Layer 6 of a small transformer language model trained on English Wikipedia (12 layers, counted from 0, width 64).
Take only the direct path to the model's output, skipping the later layers: a vector added to the residual stream pushes a token's score in proportion to its dot product with that token's output vector.

Output vectors of the tokens that the questions are about. A number n stands for (n - 500) times 0.01.
"s": 489,569,521,501,523,584,532,577,576,482,467,421,480,513,470,566,523,449,556,536,468,534,502,467,455,505,415,528,624,514,439,508,585,532,519,427,541,475,435,506,384,506,421,494,502,543,372,449,413,480,458,537,542,517,491,414,478,556,520,480,447,490,519,372
" Lupinus": 635,629,633,440,388,384,498,559,506,702,482,517,342,489,455,373,535,548,530,536,380,483,666,449,552,367,974,447,682,688,694,637,363,508,455,601,415,621,796,616,802,402,458,458,393,419,620,415,489,409,684,369,432,336,406,540,633,349,503,555,560,654,426,562
"udi": 455,457,502,380,432,478,416,588,432,573,500,529,383,476,394,475,529,487,527,550,413,573,648,441,491,396,609,480,561,526,436,529,462,462,433,451,519,628,555,595,528,433,546,431,327,535,573,506,473,573,673,448,420,480,443,543,557,458,481,516,509,583,418,508
"duc": 416,488,465,543,510,447,472,466,439,592,542,530,539,532,508,423,390,561,503,525,510,456,543,536,502,470,530,447,557,514,454,467,387,484,381,483,534,582,570,568,601,468,509,429,336,462,519,467,415,500,650,471,452,459,457,422,591,540,505,469,529,504,431,484
"ot": 427,548,550,410,438,430,465,587,550,493,512,499,460,510,505,443,520,513,457,450,490,542,651,486,553,547,559,494,493,516,623,590,526,560,414,473,557,461,562,532,572,402,541,545,505,410,545,440,456,427,557,452,518,476,530,525,576,450,408,519,474,490,459,440
"mmer": 516,600,561,495,434,436,491,596,547,597,593,485,333,550,425,399,482,522,529,470,469,392,540,497,486,372,579,507,451,543,403,561,539,502,469,558,527,609,633,553,614,452,504,494,418,449,614,432,544,503,690,445,521,466,425,571,476,512,500,491,543,564,466,495
"present": 567,606,508,556,376,468,442,559,342,574,525,566,466,569,535,470,475,505,578,608,494,502,533,528,491,476,610,448,571,565,531,566,571,411,478,522,529,502,524,611,537,508,459,470,474,311,524,443,407,528,617,465,515,428,442,461,552,419,471,549,453,588,438,536
" =": 551,433,581,503,485,465,398,531,481,472,478,514,436,524,518,492,433,399,534,498,353,458,576,557,525,496,578,443,533,553,467,605,565,620,470,442,547,620,609,539,625,509,537,500,452,553,539,423,478,497,567,462,502,455,498,557,523,417,487,503,548,527,436,572
"′": 611,553,541,482,423,442,391,558,471,627,571,535,439,475,463,583,487,483,491,579,527,461,663,551,513,411,595,483,571,582,655,525,504,495,517,670,491,433,593,482,623,479,530,396,485,434,563,445,515,539,622,490,500,415,394,557,581,512,491,470,509,608,449,466
"gen": 520,557,517,488,464,471,436,525,406,599,504,577,384,510,520,422,506,472,596,447,500,504,587,473,478,468,538,490,520,531,495,542,533,490,368,527,490,408,522,567,573,473,450,503,453,469,605,397,466,500,651,456,509,486,407,540,548,429,529,499,516,587,483,536
"script": 509,533,681,473,505,494,475,524,453,569,596,481,433,562,512,498,459,510,512,628,429,538,561,566,520,464,659,496,573,590,478,496,443,478,468,424,461,459,592,532,558,507,497,381,332,423,595,353,518,507,661,495,471,452,397,538,563,457,396,380,542,535,478,498
"round": 581,628,571,449,365,489,447,503,467,558,502,483,403,394,461,408,648,493,418,362,458,433,547,510,530,332,615,502,505,592,554,587,469,475,371,498,516,522,503,536,586,461,449,447,479,354,580,449,503,575,605,489,531,459,473,526,416,485,476,535,526,515,485,538
"log": 440,629,606,551,479,434,469,488,509,552,448,531,412,488,418,419,403,412,597,512,407,465,580,450,608,415,508,506,547,539,531,528,428,497,397,522,495,585,512,578,639,483,508,384,446,463,513,448,487,389,636,423,473,475,514,543,612,457,494,470,576,541,502,450
"led": 468,602,439,511,573,434,507,493,534,551,485,459,455,484,419,398,558,609,503,542,380,418,518,437,557,423,635,558,638,542,536,625,500,490,496,520,565,459,534,540,626,379,460,584,500,473,565,476,553,521,563,524,462,448,379,424,498,486,512,475,488,560,429,472
"han": 576,555,500,465,428,459,479,460,459,586,488,461,424,483,456,480,536,497,540,522,424,514,567,464,536,493,554,421,591,444,503,564,373,534,357,585,501,583,555,602,591,517,454,573,507,472,518,398,454,514,532,475,481,477,447,488,568,518,465,492,458,591,476,490

Output weights of attention head 0. The head adds the sum of these rows, row i times number i of z. A number n stands for (n - 500) times 0.0012.
o0: 416,606,676,564,406,278,582,555,419,627,427,493,662,446,394,366,321,375,556,563,787,439,462,559,579,499,412,463,424,466,607,376,487,563,565,356,340,750,489,269,395,325,219,538,624,597,735,696,347,564,622,357,740,500,470,823,517,622,638,274,589,339,496,358
o1: 429,634,662,342,639,664,417,479,326,420,353,529,245,811,485,335,508,509,651,455,321,291,566,392,733,825,582,442,435,704,774,533,397,384,661,380,375,282,699,357,657,393,511,537,695,444,405,548,610,650,550,375,507,369,195,522,324,707,250,483,515,295,430,182
o2: 612,365,572,314,618,427,392,570,638,431,661,612,382,268,636,270,446,473,648,634,789,462,632,583,190,420,292,814,606,546,267,573,398,347,593,554,619,500,474,617,558,511,539,617,535,507,703,632,177,591,511,452,136,381,287,112,414,600,592,755,623,661,710,484
o3: 172,299,500,655,502,572,662,557,317,361,584,631,551,606,415,422,480,500,549,333,495,740,722,406,541,551,462,347,385,636,359,529,451,458,671,704,467,349,421,627,295,670,498,820,388,496,323,436,338,254,602,468,698,694,674,471,474,470,536,792,730,555,477,479
o4: 650,521,301,247,389,691,473,550,600,519,657,385,404,490,362,547,277,371,596,630,511,505,695,500,478,499,391,626,786,343,322,462,562,602,459,517,487,423,369,594,562,578,434,154,466,372,622,363,535,777,852,710,569,307,447,630,789,561,559,161,736,608,447,593
o5: 435,569,505,253,725,553,537,732,352,337,579,315,448,425,396,502,547,384,688,616,452,661,517,410,627,563,496,413,673,611,864,394,512,634,407,492,409,370,172,644,550,326,324,363,615,495,541,586,685,494,578,663,575,579,718,476,546,307,308,412,236,501,574,602
o6: 799,422,348,672,631,470,495,675,529,667,290,367,519,674,491,496,731,334,241,377,456,124,512,360,268,825,340,662,479,587,301,420,592,377,549,445,516,694,627,372,581,525,520,438,627,427,394,364,327,559,532,475,420,586,296,534,524,428,595,339,406,435,415,467
o7: 354,479,409,628,455,371,681,687,442,387,406,722,725,667,475,637,230,427,333,238,816,324,333,390,528,592,553,429,564,477,356,564,450,559,624,604,494,427,563,287,211,254,537,574,537,484,450,313,533,484,664,467,521,322,303,559,225,139,446,590,530,677,456,583
o8: 388,574,427,416,444,516,544,568,527,430,533,321,457,707,609,516,612,550,681,724,640,510,597,541,326,592,410,509,309,650,362,467,544,305,490,735,381,442,446,608,651,412,420,770,420,246,679,812,692,412,457,481,480,399,404,260,622,544,501,765,481,633,367,445
o9: 660,352,537,473,397,639,558,424,394,448,454,304,443,563,381,625,585,383,782,599,541,644,629,457,637,550,369,336,407,497,466,587,418,585,512,624,379,684,462,542,659,485,341,589,651,190,576,636,608,454,580,501,349,457,299,176,583,609,627,399,422,519,584,476
o10: 518,421,507,718,557,648,300,692,409,544,519,467,561,355,637,538,462,498,492,365,522,561,503,385,537,593,334,839,391,596,710,493,620,381,320,449,554,529,550,619,460,308,491,627,370,696,504,407,604,390,326,418,148,280,548,418,419,316,454,444,672,546,527,290
o11: 336,416,406,424,348,398,600,496,296,389,614,192,591,657,510,411,760,294,470,517,471,469,464,416,401,656,394,330,609,664,235,423,594,266,398,380,439,593,592,577,399,188,429,654,323,247,337,481,646,311,461,672,575,404,250,564,792,477,412,506,529,545,469,587
o12: 354,476,502,735,607,582,402,549,320,392,600,680,472,495,458,615,435,626,537,633,411,407,883,389,290,529,187,652,531,728,383,445,351,721,645,263,158,496,521,702,493,514,459,361,564,576,579,496,486,157,294,570,520,580,450,745,414,407,602,385,439,813,711,550
o13: 472,611,485,379,544,552,446,285,529,796,408,482,744,425,515,554,605,495,539,361,675,445,516,522,604,363,346,703,468,480,421,470,569,271,401,584,508,441,522,313,668,352,484,513,663,548,464,596,551,284,499,322,336,639,559,531,678,378,570,519,336,454,356,389
o14: 625,544,334,688,441,507,331,682,408,363,266,592,751,621,554,196,410,307,221,518,671,566,469,507,495,372,571,594,510,632,587,461,476,655,676,617,714,473,256,481,655,327,474,449,510,590,763,618,413,573,309,521,494,487,324,409,227,665,553,454,510,527,507,463
o15: 507,585,539,365,519,59,456,379,723,392,549,377,666,290,540,762,673,740,360,508,355,417,436,573,271,248,460,687,259,697,756,333,323,565,581,415,444,342,437,494,590,840,645,571,597,403,461,572,744,652,406,490,651,484,552,567,556,532,501,497,455,679,600,262
o16: 520,358,334,530,603,468,469,805,354,531,581,489,525,615,753,568,497,599,659,491,511,734,520,259,783,399,517,655,727,355,457,421,528,386,317,500,224,572,514,340,449,445,611,444,445,593,492,509,331,493,595,599,327,708,608,454,367,417,321,315,493,631,516,725
o17: 675,540,623,360,377,537,720,376,591,428,560,827,472,298,458,389,612,765,598,509,303,487,406,510,444,694,680,377,468,629,651,485,617,438,390,483,640,289,607,530,334,512,383,443,539,570,620,232,383,443,745,563,567,285,522,421,483,522,295,599,745,655,503,314
o18: 346,508,713,602,660,464,343,625,297,478,509,571,569,432,564,289,443,484,671,424,608,715,756,467,294,927,396,617,544,399,392,507,626,459,574,300,457,194,218,550,354,530,247,308,532,485,443,544,494,393,735,466,631,290,417,665,214,707,542,603,456,656,461,344
o19: 336,496,548,465,540,504,465,400,393,869,439,340,483,489,410,321,527,668,588,490,465,465,764,525,413,340,222,613,355,471,683,320,573,477,320,308,406,627,462,259,295,620,245,511,329,447,497,482,360,356,485,386,664,619,654,525,709,642,417,275,442,532,469,771
o20: 324,788,598,608,608,508,429,516,634,612,443,330,669,490,287,613,347,485,460,517,635,550,419,598,421,394,494,375,574,401,480,523,429,318,417,498,460,607,294,682,475,552,752,407,313,541,443,276,242,527,623,511,531,507,630,618,510,466,545,605,425,621,679,683
o21: 506,507,502,525,680,598,500,467,613,440,491,527,510,574,443,396,563,566,551,446,636,576,455,399,583,541,434,455,477,244,799,564,509,543,433,289,704,485,607,453,694,597,652,538,670,373,533,498,533,437,375,455,209,773,586,616,266,276,236,398,500,466,528,352
o22: 643,611,582,592,516,515,519,622,324,345,324,512,618,218,496,676,640,636,415,409,750,616,563,555,488,460,401,546,642,327,444,493,454,582,454,391,658,566,570,679,556,571,544,825,481,445,378,504,461,253,748,200,395,288,639,599,471,266,306,760,542,361,469,227
o23: 777,583,414,641,502,495,696,404,449,707,616,598,623,521,506,499,447,569,559,453,342,637,314,475,477,340,666,484,662,645,542,687,615,790,799,539,365,514,454,509,763,622,563,605,655,334,452,760,331,292,701,547,744,288,513,372,472,640,654,588,650,310,509,387
o24: 455,552,462,421,406,390,485,578,535,576,324,74,460,442,639,547,413,693,330,357,579,444,398,7,672,432,484,568,537,687,658,660,494,576,424,630,501,376,392,429,718,613,503,519,687,229,442,683,518,668,545,520,599,622,573,586,392,399,660,722,536,835,369,409
o25: 545,394,350,631,394,432,298,548,421,336,541,659,604,485,328,939,546,527,481,329,470,826,550,324,290,525,400,666,748,644,546,221,556,649,295,653,616,740,681,660,589,234,418,473,467,381,324,595,677,355,310,434,625,317,505,402,419,396,456,385,463,325,497,728
o26: 373,403,568,513,579,545,566,561,570,538,560,410,427,622,482,509,503,447,418,465,448,625,403,523,527,642,303,212,421,321,382,584,433,513,541,665,629,421,650,265,418,532,515,617,393,628,660,313,599,502,343,505,460,695,528,492,623,356,413,426,386,230,640,352
o27: 377,458,428,291,413,556,506,595,598,380,497,575,592,425,430,514,410,637,439,491,524,462,412,463,682,325,749,679,436,579,386,394,320,505,356,448,638,588,643,519,372,445,417,358,523,642,678,265,707,670,386,568,431,120,552,528,346,471,469,485,256,588,460,347
o28: 380,605,685,296,738,362,192,534,370,579,493,581,460,599,575,415,527,215,118,698,588,521,642,508,559,587,358,331,439,808,521,737,359,439,539,403,387,651,430,746,446,511,515,521,745,632,547,339,388,634,295,528,638,479,514,398,326,543,561,323,401,445,871,424
o29: 474,544,575,540,556,501,416,319,334,227,406,502,642,682,284,523,378,508,452,615,439,619,402,655,595,393,564,472,635,594,659,662,658,499,579,439,788,678,374,472,561,638,487,419,538,532,503,648,432,457,654,365,469,124,337,722,559,489,731,489,280,285,340,388
o30: 411,413,301,621,485,299,327,437,443,703,329,478,189,414,427,310,399,565,517,580,376,476,505,397,494,464,626,725,426,565,552,196,555,490,500,595,497,580,419,365,449,154,535,409,337,574,502,528,484,427,406,317,491,457,594,357,323,748,359,595,776,734,578,640
o31: 636,457,393,809,427,613,381,174,581,225,594,596,553,648,251,520,437,477,581,522,496,426,575,589,495,547,650,445,562,501,492,521,434,776,534,477,697,528,505,569,441,635,433,643,411,467,667,563,487,422,213,621,415,815,607,254,595,573,526,367,160,489,495,540

Each question shows a token from some text and the vector z that the head gathered there. A number n stands for (n - 500) times 0.0071.

"s": 533,337,321,488,411,318,526,506,414,253,489,488,551,690,540,643,458,422,419,545,440,532,473,566,569,669,482,436,327,518,655,539
Pushed down most: "script"

"le": 348,523,468,365,774,666,750,562,270,461,493,471,432,274,377,293,616,626,578,369,338,589,450,502,534,713,468,525,402,447,278,679
Which two tokens does it push up most, strongest first? " =", "script"

" were": 598,462,572,551,582,433,497,309,463,464,485,440,364,535,503,475,452,517,474,556,531,399,444,513,398,486,590,418,554,486,504,466
Pushed down most: "led"

"ple": 399,338,497,414,592,587,586,672,244,404,572,579,457,567,532,352,807,537,643,414,419,574,475,619,553,518,426,543,258,452,455,402
Which three tokens does it push up most, strongest first? "gen", "udi", "present"

":": 545,507,475,506,537,521,504,468,644,571,299,540,446,353,628,540,445,381,519,362,551,445,427,658,625,533,518,413,543,563,376,527
Pushed down most: "udi"

"ci": 503,834,530,503,549,445,567,517,547,596,517,527,475,316,544,368,655,517,596,426,286,457,487,814,392,558,403,338,405,493,675,439
Pushed up most: " Lupinus"

" team": 735,340,483,449,634,438,617,384,455,502,381,462,642,616,491,572,590,323,458,623,534,415,340,615,617,447,380,353,494,293,517,577
Pushed down most: "ot"

"la": 456,418,436,425,830,739,458,348,414,663,445,450,519,439,348,403,667,589,603,433,406,679,512,558,490,523,522,473,344,540,323,688
Pushed up most: "script"

"w": 514,666,549,335,457,306,629,536,345,507,473,306,391,296,589,283,596,511,528,312,344,669,454,628,346,525,490,534,413,671,431,728
Which three tokens does it push up most, strongest first? " =", "led", " Lupinus"

" to": 470,431,462,436,501,512,631,456,355,348,539,257,497,571,635,657,429,402,604,406,468,531,499,567,597,451,419,526,522,480,424,391
Which two tokens does it push up most, strongest first? "round", "′"

"ph": 574,652,472,339,579,641,560,470,314,368,350,636,469,255,652,424,417,822,606,389,508,501,422,613,316,406,483,662,756,440,461,508
Which two tokens does it push up most, strongest first? "script", " Lupinus"

"ct": 403,562,381,565,414,479,602,593,548,540,658,558,682,453,446,567,544,456,569,481,349,538,615,604,671,768,495,400,431,586,451,570
Pushed down most: "script"

"range": 632,628,560,339,855,660,620,549,350,602,385,508,353,275,491,165,626,560,609,385,357,419,419,557,307,526,487,533,484,518,509,487
Pushed up most: "script"

")": 609,457,518,523,495,456,511,514,627,480,321,547,529,402,611,501,445,368,556,369,523,427,424,603,536,455,525,441,572,554,428,498
Pushed up most: "present"

"rop": 508,559,351,667,406,401,455,411,536,358,343,460,487,359,230,448,405,685,515,339,430,503,514,432,445,461,655,574,561,712,259,571
Pushed down most: "′"

"c": 448,353,636,538,753,651,718,506,424,528,326,580,330,477,358,256,661,499,548,400,547,540,482,530,392,304,574,428,443,295,238,490
Pushed up most: "script"

"on": 717,431,186,609,500,464,547,332,318,417,438,591,496,618,450,495,651,366,415,876,483,542,344,583,513,545,608,386,362,485,505,652
Pushed up most: "log"

",": 714,480,501,520,566,322,529,356,428,499,277,368,481,515,546,618,397,442,376,636,484,373,298,565,460,390,590,422,394,381,544,637
Pushed up most: "mmer"

" World": 577,340,487,499,473,487,508,553,491,473,468,476,387,608,574,549,511,460,624,502,526,470,457,514,562,442,480,480,526,375,507,446
Which two tokens does it push up most, strongest first? "round", "gen"

"2": 602,459,656,300,436,355,680,481,548,530,429,480,401,503,711,549,435,407,445,386,368,557,480,432,482,538,490,541,481,642,457,491
Pushed up most: "led"

" North": 516,298,634,457,489,490,447,574,535,507,564,416,426,535,647,598,559,501,667,464,479,518,495,425,531,487,455,498,432,343,566,458
Which two tokens does it push up most, strongest first? "gen", "round"

" the": 532,334,488,453,617,619,562,471,569,525,474,499,427,524,530,406,474,450,597,440,548,443,615,538,608,561,534,385,529,467,365,395
Pushed up most: "present"

" mo": 491,539,599,406,599,521,569,479,610,533,617,382,447,537,615,451,495,473,662,382,311,505,540,552,470,590,491,421,529,527,459,546
Pushed up most: "′"

"-": 522,476,621,390,647,552,621,362,418,515,466,273,559,483,619,505,679,431,626,595,369,573,404,597,588,378,280,407,416,326,611,601
Pushed up most: "′"

" station": 645,310,269,625,522,402,579,488,435,456,323,582,604,520,446,528,449,346,409,582,577,403,485,671,571,627,524,327,369,569,400,577
Pushed down most: "led"

"ant": 562,346,429,487,579,636,466,439,501,558,395,525,512,455,485,358,564,349,537,483,641,531,444,321,345,630,553,543,408,591,413,786
Pushed down most: " Lupinus"

"20": 576,412,582,500,581,565,432,532,573,572,431,625,212,518,535,365,635,352,633,539,603,461,495,327,312,474,532,586,469,430,509,506
Pushed down most: " Lupinus"

"ll": 661,734,449,418,677,518,657,538,373,508,469,469,551,429,398,350,509,512,597,529,474,468,489,563,333,356,456,558,783,650,270,296
Which two tokens does it push up most, strongest first? "script", " ="

" In": 485,328,499,567,401,619,330,544,503,493,394,428,380,399,613,510,541,622,667,516,492,508,444,472,517,434,550,461,510,312,579,514
Which two tokens does it push up most, strongest first? "gen", "ot"

"vision": 785,447,494,385,738,474,686,349,268,447,460,410,643,518,510,263,660,426,544,642,535,487,451,603,357,564,355,468,473,655,477,535
Pushed down most: "ot"

"S": 497,488,468,501,488,591,482,416,529,520,435,592,273,542,459,457,524,562,523,472,566,575,512,497,525,371,589,468,561,354,479,381
Pushed down most: " ="

" by": 575,320,512,542,479,462,442,554,497,505,513,432,348,619,640,471,528,463,628,563,511,518,510,549,523,495,482,440,423,441,589,474
Which two tokens does it push up most, strongest first? "duc", "gen"

" Mo": 613,487,409,419,670,583,737,572,378,646,449,427,705,447,639,373,615,260,649,454,390,398,285,667,533,493,486,365,569,457,435,692
Which three tokens does it push up most, strongest first? "s", " =", "′"

"ma": 578,601,421,657,337,426,602,525,377,490,550,416,743,439,688,446,455,498,569,465,346,562,503,674,466,659,561,428,428,657,496,784
Which two tokens does it push up most, strongest first? " =", "s"

"or": 530,438,565,667,544,515,474,568,355,439,531,426,428,237,377,322,550,753,582,370,429,622,543,367,356,349,673,516,607,364,269,578
Pushed down most: " Lupinus"

"ed": 577,369,507,570,402,357,531,510,372,341,514,269,488,514,580,501,548,492,468,559,510,593,467,590,474,478,517,450,389,607,523,710
Pushed up most: " ="

" of": 516,346,411,525,397,415,448,561,498,406,416,485,412,604,607,627,512,482,532,451,436,572,542,527,578,578,512,488,409,444,541,478
Pushed up most: "round"

"ur": 584,594,673,530,634,580,616,681,477,467,344,616,536,465,382,392,613,618,693,411,483,608,453,492,452,210,479,486,548,390,259,464
Which two tokens does it push up most, strongest first? "script", "gen"

"Re": 471,465,450,532,474,666,423,501,531,459,447,562,359,598,460,477,517,508,533,506,594,600,546,435,561,443,556,491,612,418,512,439
Pushed up most: "ot"

" K": 647,304,336,467,465,323,539,331,466,461,273,588,565,600,410,655,401,367,307,560,557,432,434,556,465,490,501,408,443,581,378,638
Pushed down most: "gen"